Layer 5 of a small transformer language model trained on English Wikipedia (16 layers, counted from 0, width 96).
A neuron adds its activation times its output weights to the MLP's output. To switch it off is to set its activation to zero at one token and run the rest of the model.

Output weights of the MLP neurons that the questions are about. A number n stands for (n - 128) times 0.0015.
n8: 136, 148, 77, 129, 131, 165, 125, 101, 137, 118, 172, 125, 135, 136, 105, 142, 146, 104, 142, 107, 95, 104, 209, 101, 74, 111, 83, 146, 87, 148, 115, 105, 71, 60, 128, 165, 192, 144, 156, 210, 100, 158, 122, 107, 120, 94, 144, 141, 157, 99, 79, 93, 91, 95, 90, 184, 166, 96, 89, 169, 92, 152, 119, 121, 77, 97, 147, 154, 132, 103, 135, 135, 104, 163, 120, 141, 102, 118, 117, 104, 202, 149, 115, 124, 125, 137, 127, 127, 199, 66, 153, 128, 101, 146, 152, 104
n30: 112, 173, 105, 127, 173, 115, 140, 132, 111, 139, 143, 200, 234, 196, 65, 94, 101, 72, 119, 138, 112, 158, 139, 97, 165, 126, 171, 121, 153, 135, 171, 123, 91, 130, 104, 209, 152, 163, 107, 129, 112, 113, 139, 133, 101, 158, 135, 112, 108, 92, 92, 107, 118, 128, 159, 83, 166, 149, 172, 160, 117, 108, 204, 127, 110, 118, 109, 148, 126, 148, 145, 108, 156, 144, 183, 139, 105, 173, 165, 75, 109, 104, 154, 124, 108, 132, 138, 120, 119, 114, 125, 84, 152, 73, 132, 111
n31: 132, 155, 168, 141, 127, 96, 141, 121, 112, 172, 150, 218, 218, 115, 100, 67, 135, 138, 124, 103, 159, 181, 167, 149, 104, 91, 142, 118, 120, 65, 106, 105, 73, 123, 149, 183, 172, 93, 43, 101, 122, 101, 165, 164, 87, 106, 141, 134, 135, 152, 146, 146, 160, 130, 120, 156, 138, 82, 134, 72, 125, 159, 108, 140, 41, 155, 149, 133, 109, 91, 128, 138, 93, 131, 173, 75, 124, 106, 95, 131, 95, 166, 110, 174, 117, 166, 85, 58, 122, 107, 140, 115, 154, 138, 110, 97
n44: 102, 97, 120, 88, 128, 132, 126, 91, 86, 168, 153, 94, 103, 92, 136, 89, 131, 121, 184, 137, 106, 154, 107, 87, 78, 124, 123, 179, 144, 94, 82, 130, 103, 141, 124, 121, 101, 185, 108, 123, 84, 139, 120, 198, 143, 106, 89, 88, 114, 90, 125, 181, 100, 88, 139, 136, 132, 129, 140, 167, 142, 120, 123, 114, 163, 161, 158, 104, 150, 85, 116, 114, 128, 120, 80, 110, 115, 125, 97, 141, 122, 151, 160, 65, 150, 162, 154, 117, 147, 123, 159, 143, 96, 129, 90, 59
n45: 136, 102, 122, 107, 108, 116, 155, 153, 122, 132, 79, 124, 146, 124, 157, 136, 150, 152, 145, 125, 13, 172, 110, 169, 116, 152, 99, 100, 151, 139, 157, 150, 163, 101, 179, 165, 98, 100, 149, 106, 49, 77, 57, 147, 155, 170, 93, 176, 154, 131, 161, 138, 113, 109, 138, 119, 118, 166, 147, 119, 211, 112, 184, 127, 122, 100, 128, 116, 63, 112, 149, 149, 101, 208, 134, 117, 92, 183, 115, 143, 133, 121, 125, 94, 131, 105, 98, 122, 107, 132, 114, 97, 127, 138, 105, 94
n49: 173, 178, 94, 142, 155, 137, 142, 124, 138, 107, 122, 125, 137, 156, 120, 125, 107, 165, 59, 131, 135, 147, 140, 106, 169, 140, 134, 149, 135, 145, 126, 128, 157, 139, 90, 115, 137, 120, 73, 98, 112, 132, 203, 130, 70, 112, 128, 134, 136, 132, 174, 133, 137, 189, 143, 135, 101, 153, 152, 89, 194, 153, 166, 92, 104, 100, 156, 125, 53, 119, 141, 140, 113, 126, 142, 123, 126, 83, 99, 128, 135, 131, 123, 136, 156, 139, 182, 58, 166, 98, 140, 138, 166, 64, 174, 173
n74: 182, 149, 155, 85, 164, 132, 113, 127, 120, 122, 148, 188, 156, 127, 125, 139, 94, 170, 148, 87, 171, 128, 119, 84, 169, 148, 81, 158, 167, 125, 159, 154, 138, 134, 128, 62, 142, 85, 166, 116, 146, 76, 131, 116, 137, 91, 94, 124, 172, 96, 163, 167, 143, 143, 124, 151, 139, 109, 108, 120, 101, 123, 106, 82, 166, 137, 114, 67, 142, 146, 123, 119, 153, 133, 185, 109, 161, 143, 153, 135, 173, 105, 113, 149, 142, 53, 167, 75, 130, 184, 104, 90, 126, 120, 149, 120
n86: 111, 156, 78, 87, 123, 149, 137, 123, 126, 112, 138, 153, 82, 127, 188, 73, 108, 119, 119, 123, 145, 87, 177, 163, 137, 136, 38, 173, 93, 138, 130, 168, 144, 145, 101, 119, 116, 173, 157, 159, 123, 149, 174, 133, 137, 105, 114, 102, 141, 147, 115, 89, 129, 143, 93, 203, 126, 134, 138, 196, 119, 150, 154, 135, 140, 120, 149, 120, 175, 139, 118, 155, 107, 149, 116, 124, 158, 149, 122, 168, 150, 168, 125, 133, 152, 148, 94, 115, 178, 158, 169, 126, 136, 162, 107, 176
n101: 193, 134, 154, 96, 152, 111, 142, 80, 114, 133, 139, 154, 126, 73, 123, 146, 93, 132, 74, 116, 92, 150, 141, 104, 110, 169, 128, 69, 93, 144, 153, 180, 138, 76, 127, 87, 113, 126, 141, 104, 94, 139, 189, 99, 142, 110, 100, 137, 123, 136, 158, 154, 151, 115, 89, 111, 110, 171, 142, 104, 120, 101, 196, 120, 122, 206, 128, 94, 68, 82, 115, 95, 159, 129, 103, 124, 65, 110, 94, 181, 116, 132, 61, 120, 107, 119, 168, 149, 158, 130, 120, 97, 172, 84, 110, 166
n169: 108, 59, 126, 133, 101, 157, 140, 133, 154, 83, 96, 154, 195, 165, 101, 133, 124, 168, 142, 94, 168, 112, 131, 154, 156, 126, 78, 130, 100, 107, 123, 110, 95, 176, 123, 63, 172, 143, 123, 113, 150, 144, 129, 139, 156, 106, 178, 140, 137, 148, 135, 123, 137, 139, 103, 183, 113, 106, 9, 129, 77, 95, 96, 163, 118, 117, 151, 134, 133, 192, 138, 175, 108, 169, 101, 111, 81, 124, 115, 89, 148, 161, 132, 92, 148, 119, 187, 127, 143, 115, 93, 129, 148, 143, 99, 124
n245: 176, 116, 108, 151, 80, 104, 134, 80, 116, 159, 114, 142, 66, 178, 84, 96, 102, 106, 151, 112, 118, 107, 133, 99, 137, 103, 105, 143, 139, 80, 88, 139, 113, 169, 107, 209, 74, 95, 157, 117, 112, 160, 121, 114, 198, 109, 168, 128, 133, 124, 179, 174, 108, 107, 127, 156, 105, 119, 96, 138, 180, 85, 183, 145, 119, 86, 72, 68, 165, 81, 165, 140, 148, 135, 119, 126, 120, 130, 154, 79, 109, 133, 164, 116, 129, 155, 82, 147, 99, 113, 141, 151, 126, 124, 204, 112

Each question names a token from some text and the token that comes next. It shows the activations a of the neurons there, in the order above. A number n stands for (n - 128) times 0.076.

Then comes g, the gradient of the next token's log-probability with respect to the MLP's output, scaled to length 1. A neuron's effect is roughly proportional to its activation times (output weights . g). A number n stands for (n - 128) times 0.0031.

"e", then " Division"
a: 125, 128, 127, 131, 129, 124, 120, 125, 130, 126, 121
g: 39, 110, 162, 128, 165, 169, 202, 85, 135, 143, 102, 134, 134, 102, 150, 125, 186, 143, 141, 144, 145, 138, 157, 140, 111, 98, 86, 125, 169, 174, 167, 93, 162, 151, 150, 82, 90, 108, 123, 139, 143, 122, 104, 83, 127, 169, 80, 131, 138, 190, 119, 116, 130, 100, 202, 118, 169, 118, 123, 102, 145, 136, 150, 67, 134, 49, 123, 117, 154, 135, 113, 156, 153, 105, 101, 93, 162, 157, 125, 97, 200, 191, 152, 78, 169, 134, 169, 65, 133, 118, 140, 110, 133, 90, 113, 117
Switching off which neuron hurts the next token most? n245

" Na", then "vi"
a: 106, 129, 128, 129, 129, 126, 126, 124, 131, 127, 126
g: 151, 181, 140, 142, 108, 122, 99, 131, 87, 140, 108, 128, 107, 102, 101, 204, 139, 115, 163, 113, 144, 60, 129, 129, 128, 167, 159, 75, 112, 169, 190, 112, 82, 145, 205, 164, 90, 163, 149, 140, 115, 148, 145, 143, 154, 111, 167, 143, 43, 180, 114, 133, 153, 120, 133, 144, 108, 142, 120, 73, 177, 158, 122, 104, 175, 117, 130, 161, 122, 122, 158, 109, 114, 44, 147, 126, 153, 139, 178, 67, 177, 123, 118, 179, 106, 91, 154, 175, 129, 129, 121, 139, 133, 187, 108, 79
Switching off which neuron hurts the next token most? n86

"er", then " would"
a: 133, 129, 125, 131, 136, 134, 158, 145, 132, 126, 120
g: 73, 169, 87, 148, 124, 87, 125, 142, 134, 83, 117, 94, 153, 129, 94, 132, 147, 118, 63, 148, 101, 97, 113, 154, 189, 88, 96, 110, 109, 98, 174, 158, 161, 155, 105, 179, 133, 124, 167, 98, 78, 119, 137, 65, 116, 109, 153, 138, 169, 99, 170, 157, 101, 154, 139, 126, 157, 167, 159, 120, 99, 97, 110, 179, 161, 113, 186, 155, 118, 165, 127, 61, 134, 58, 104, 113, 90, 74, 140, 106, 121, 136, 173, 145, 171, 98, 136, 124, 144, 113, 88, 189, 127, 74, 70, 174
Which neuron, switched off, raises the next token's probability most? n74

"|", then " S"
a: 127, 183, 132, 128, 136, 128, 127, 127, 128, 129, 128
g: 166, 97, 96, 105, 153, 49, 71, 122, 115, 151, 134, 107, 141, 100, 114, 152, 170, 116, 164, 117, 109, 132, 156, 117, 25, 161, 122, 119, 113, 139, 162, 134, 103, 84, 93, 172, 134, 156, 127, 128, 107, 129, 87, 143, 73, 150, 157, 181, 121, 150, 103, 79, 128, 112, 131, 128, 136, 105, 164, 166, 148, 192, 87, 147, 189, 110, 127, 116, 102, 139, 151, 71, 56, 154, 181, 104, 123, 190, 164, 126, 179, 159, 149, 152, 112, 114, 94, 92, 131, 99, 160, 82, 133, 86, 98, 171
Switching off which neuron hurts the next token most? n30

"-", then "au"
a: 129, 133, 124, 122, 133, 130, 128, 125, 123, 120, 124
g: 78, 102, 115, 141, 103, 187, 107, 125, 89, 122, 95, 161, 186, 137, 147, 137, 169, 148, 132, 130, 99, 166, 161, 161, 113, 138, 81, 153, 98, 105, 131, 148, 185, 143, 113, 82, 123, 126, 117, 133, 77, 107, 174, 177, 173, 132, 102, 90, 152, 76, 145, 159, 120, 163, 127, 141, 117, 170, 131, 193, 103, 129, 125, 104, 155, 178, 89, 83, 167, 128, 143, 133, 198, 169, 65, 91, 136, 158, 161, 163, 212, 81, 103, 89, 111, 150, 179, 184, 148, 124, 133, 165, 135, 137, 107, 169
Switching off which neuron hurts the next token most? n31

"al", then ","
a: 128, 132, 126, 118, 129, 127, 121, 127, 127, 133, 168
g: 156, 158, 96, 147, 118, 105, 122, 157, 123, 76, 102, 86, 114, 120, 63, 111, 117, 187, 90, 115, 136, 119, 104, 88, 66, 123, 136, 128, 138, 102, 175, 159, 71, 163, 95, 98, 160, 101, 134, 78, 95, 195, 148, 97, 91, 93, 125, 139, 87, 96, 184, 129, 189, 159, 116, 115, 126, 122, 152, 159, 141, 128, 191, 135, 119, 163, 132, 159, 120, 119, 163, 98, 144, 110, 130, 94, 129, 105, 143, 66, 152, 104, 169, 162, 161, 165, 88, 82, 27, 158, 146, 122, 172, 122, 77, 122
Switching off which neuron hurts the next token most? n245

" Do", then "ug"
a: 128, 128, 122, 133, 124, 128, 127, 125, 134, 127, 129
g: 119, 144, 86, 151, 138, 161, 108, 111, 103, 148, 132, 97, 144, 148, 103, 107, 250, 150, 106, 161, 103, 127, 136, 165, 138, 145, 145, 160, 176, 75, 136, 163, 120, 169, 158, 105, 197, 170, 160, 138, 87, 137, 124, 118, 133, 141, 100, 145, 81, 141, 134, 113, 150, 88, 138, 131, 145, 160, 148, 148, 117, 111, 58, 168, 111, 132, 178, 142, 232, 177, 137, 107, 50, 91, 164, 104, 102, 147, 151, 125, 147, 160, 129, 134, 111, 79, 182, 106, 158, 121, 123, 146, 106, 166, 118, 175
Which neuron, switched off, raises the next token's probability most? n101

"se", then " government"
a: 102, 128, 132, 127, 140, 128, 121, 131, 139, 7, 170
g: 133, 148, 145, 113, 157, 135, 171, 147, 100, 118, 121, 92, 101, 114, 191, 144, 176, 100, 185, 181, 118, 137, 141, 143, 82, 140, 133, 122, 190, 79, 132, 53, 87, 173, 102, 122, 133, 72, 76, 149, 123, 114, 72, 167, 129, 189, 156, 84, 85, 126, 154, 141, 129, 133, 129, 91, 181, 116, 83, 118, 195, 143, 135, 163, 172, 124, 198, 129, 144, 85, 135, 90, 152, 159, 124, 165, 130, 106, 130, 159, 110, 84, 193, 91, 167, 165, 127, 147, 147, 126, 123, 109, 69, 100, 152, 135
Switching off which neuron hurts the next token most? n169

"r", then "ative"
a: 127, 129, 128, 129, 144, 89, 124, 133, 123, 135, 127
g: 186, 150, 145, 75, 157, 159, 107, 129, 82, 180, 81, 114, 142, 99, 106, 106, 164, 132, 153, 184, 133, 135, 108, 103, 187, 111, 191, 154, 153, 161, 105, 117, 154, 103, 112, 117, 154, 92, 125, 82, 125, 149, 84, 182, 152, 161, 121, 134, 134, 137, 185, 99, 177, 83, 121, 87, 114, 162, 154, 161, 165, 99, 88, 125, 175, 165, 155, 123, 150, 116, 76, 117, 145, 164, 89, 226, 177, 115, 156, 113, 86, 127, 124, 141, 100, 97, 121, 117, 120, 119, 181, 71, 115, 166, 74, 123
Switching off which neuron hurts the next token most? n49

"ist", then "ed"
a: 129, 124, 139, 123, 137, 123, 130, 124, 120, 129, 129
g: 99, 149, 139, 176, 100, 182, 104, 108, 97, 73, 118, 93, 135, 109, 149, 187, 159, 70, 84, 112, 69, 132, 126, 114, 125, 85, 100, 129, 92, 84, 121, 133, 155, 114, 140, 100, 127, 86, 122, 83, 117, 125, 87, 150, 148, 138, 130, 119, 155, 166, 143, 76, 100, 98, 39, 175, 138, 124, 129, 118, 182, 161, 141, 129, 119, 159, 129, 107, 102, 144, 112, 143, 110, 130, 44, 132, 108, 140, 68, 106, 111, 68, 62, 151, 159, 81, 153, 143, 167, 143, 165, 165, 78, 176, 132, 74
Which neuron, switched off, raises the next token's probability most? n31

"rm", then "or"
a: 126, 128, 129, 118, 119, 126, 126, 130, 133, 137, 129
g: 105, 117, 122, 143, 155, 143, 100, 69, 162, 173, 110, 129, 143, 174, 129, 90, 87, 106, 143, 113, 105, 122, 82, 169, 131, 145, 153, 141, 121, 137, 136, 130, 132, 152, 93, 51, 119, 164, 147, 84, 82, 156, 163, 116, 107, 145, 161, 138, 160, 69, 129, 78, 173, 138, 162, 135, 51, 84, 129, 145, 116, 136, 120, 159, 124, 160, 184, 176, 98, 124, 42, 140, 134, 99, 121, 132, 164, 108, 110, 80, 149, 155, 170, 89, 193, 159, 79, 152, 129, 90, 175, 157, 176, 155, 90, 73
Switching off which neuron hurts the next token most? n169

" such", then " a"
a: 110, 122, 140, 128, 130, 126, 124, 130, 120, 124, 126
g: 142, 139, 54, 125, 80, 106, 118, 109, 138, 129, 131, 132, 131, 82, 113, 163, 72, 125, 131, 126, 144, 160, 61, 135, 101, 93, 135, 129, 122, 128, 101, 145, 220, 138, 124, 95, 184, 148, 206, 138, 162, 113, 103, 51, 140, 94, 117, 135, 118, 73, 90, 63, 164, 169, 126, 144, 149, 146, 97, 158, 105, 120, 140, 117, 126, 110, 116, 114, 170, 117, 124, 140, 135, 58, 143, 121, 115, 126, 108, 140, 114, 110, 67, 93, 135, 179, 94, 102, 53, 113, 172, 52, 124, 179, 116, 123
Which neuron, switched off, raises the next token's probability most? n31

"ate", then " and"
a: 129, 127, 134, 125, 123, 122, 26, 128, 128, 127, 126
g: 133, 142, 102, 88, 54, 82, 146, 153, 109, 120, 66, 123, 120, 146, 134, 111, 76, 153, 174, 139, 94, 144, 83, 156, 97, 161, 109, 88, 83, 151, 152, 132, 121, 142, 128, 169, 124, 140, 131, 94, 160, 100, 130, 176, 109, 169, 99, 10, 120, 83, 115, 129, 184, 197, 117, 114, 95, 129, 140, 115, 158, 139, 90, 117, 150, 136, 175, 172, 78, 104, 107, 136, 141, 187, 78, 111, 104, 93, 131, 212, 116, 123, 147, 133, 163, 72, 128, 120, 118, 113, 129, 115, 75, 140, 124, 112
Switching off which neuron hurts the next token most? n74

"e", then "am"
a: 129, 173, 127, 128, 123, 137, 104, 136, 120, 126, 125
g: 141, 46, 172, 70, 137, 155, 150, 168, 134, 158, 127, 103, 130, 135, 120, 75, 125, 63, 122, 162, 139, 129, 104, 115, 117, 117, 80, 109, 159, 156, 141, 211, 142, 106, 171, 131, 56, 113, 119, 153, 127, 154, 118, 141, 143, 174, 99, 129, 200, 87, 112, 91, 144, 99, 135, 97, 149, 112, 114, 111, 32, 146, 108, 121, 73, 82, 82, 155, 129, 122, 129, 151, 174, 151, 134, 134, 179, 170, 165, 138, 144, 111, 124, 136, 100, 149, 125, 152, 113, 128, 76, 42, 114, 121, 164, 149
Switching off which neuron hurts the next token most? n30

"ed", then " several"
a: 138, 153, 126, 128, 127, 153, 133, 128, 125, 127, 135
g: 156, 119, 75, 142, 159, 99, 54, 88, 112, 130, 121, 146, 135, 107, 101, 126, 89, 174, 151, 145, 97, 88, 108, 154, 143, 158, 200, 111, 161, 120, 83, 166, 116, 114, 109, 93, 174, 144, 102, 113, 75, 91, 114, 80, 129, 96, 165, 172, 149, 177, 165, 154, 135, 88, 120, 123, 69, 112, 144, 154, 94, 88, 104, 118, 119, 106, 141, 78, 132, 145, 85, 138, 133, 101, 134, 202, 88, 146, 100, 102, 59, 144, 135, 161, 143, 162, 102, 85, 107, 124, 170, 153, 225, 90, 121, 116
Switching off which neuron hurts the next token most? n49

"ity", then " was"
a: 155, 130, 130, 132, 123, 130, 129, 126, 131, 132, 125
g: 93, 71, 85, 112, 133, 192, 125, 136, 79, 101, 157, 118, 152, 111, 187, 112, 132, 95, 109, 105, 171, 98, 156, 143, 132, 135, 76, 150, 132, 154, 148, 124, 105, 117, 155, 119, 133, 136, 174, 180, 95, 119, 173, 126, 164, 123, 158, 104, 180, 113, 177, 165, 83, 163, 49, 153, 167, 116, 155, 160, 120, 180, 84, 183, 108, 109, 135, 101, 144, 139, 110, 189, 173, 120, 42, 127, 111, 141, 108, 107, 88, 168, 108, 127, 77, 70, 132, 148, 189, 139, 109, 101, 103, 164, 129, 154
Switching off which neuron hurts the next token most? n8

" |", then " November"
a: 125, 137, 132, 126, 131, 128, 130, 129, 120, 126, 129
g: 163, 149, 146, 215, 75, 142, 128, 77, 114, 40, 151, 148, 93, 145, 150, 148, 147, 136, 137, 133, 139, 165, 101, 141, 132, 144, 164, 171, 120, 89, 170, 131, 96, 205, 201, 131, 181, 137, 117, 184, 97, 149, 111, 104, 177, 122, 125, 114, 155, 70, 112, 132, 129, 143, 134, 144, 173, 28, 118, 117, 118, 168, 129, 159, 113, 79, 93, 89, 140, 130, 108, 151, 126, 109, 149, 161, 179, 106, 121, 130, 154, 106, 103, 52, 125, 100, 125, 112, 93, 141, 179, 114, 127, 147, 139, 128
Switching off which neuron hurts the next token most? n101

"ra", then "pi"
a: 123, 101, 126, 126, 127, 134, 128, 128, 134, 127, 124
g: 106, 128, 113, 150, 149, 139, 148, 154, 102, 107, 116, 119, 150, 106, 115, 150, 144, 127, 136, 165, 106, 96, 155, 142, 129, 111, 134, 142, 113, 125, 70, 66, 105, 95, 81, 136, 53, 89, 160, 49, 57, 188, 142, 126, 140, 57, 203, 169, 119, 150, 145, 75, 41, 76, 126, 126, 99, 99, 127, 113, 162, 131, 120, 173, 150, 164, 118, 117, 143, 121, 121, 140, 109, 173, 117, 113, 129, 117, 130, 96, 103, 42, 191, 143, 147, 120, 134, 96, 101, 111, 117, 71, 134, 175, 143, 144
Switching off which neuron hurts the next token most? n30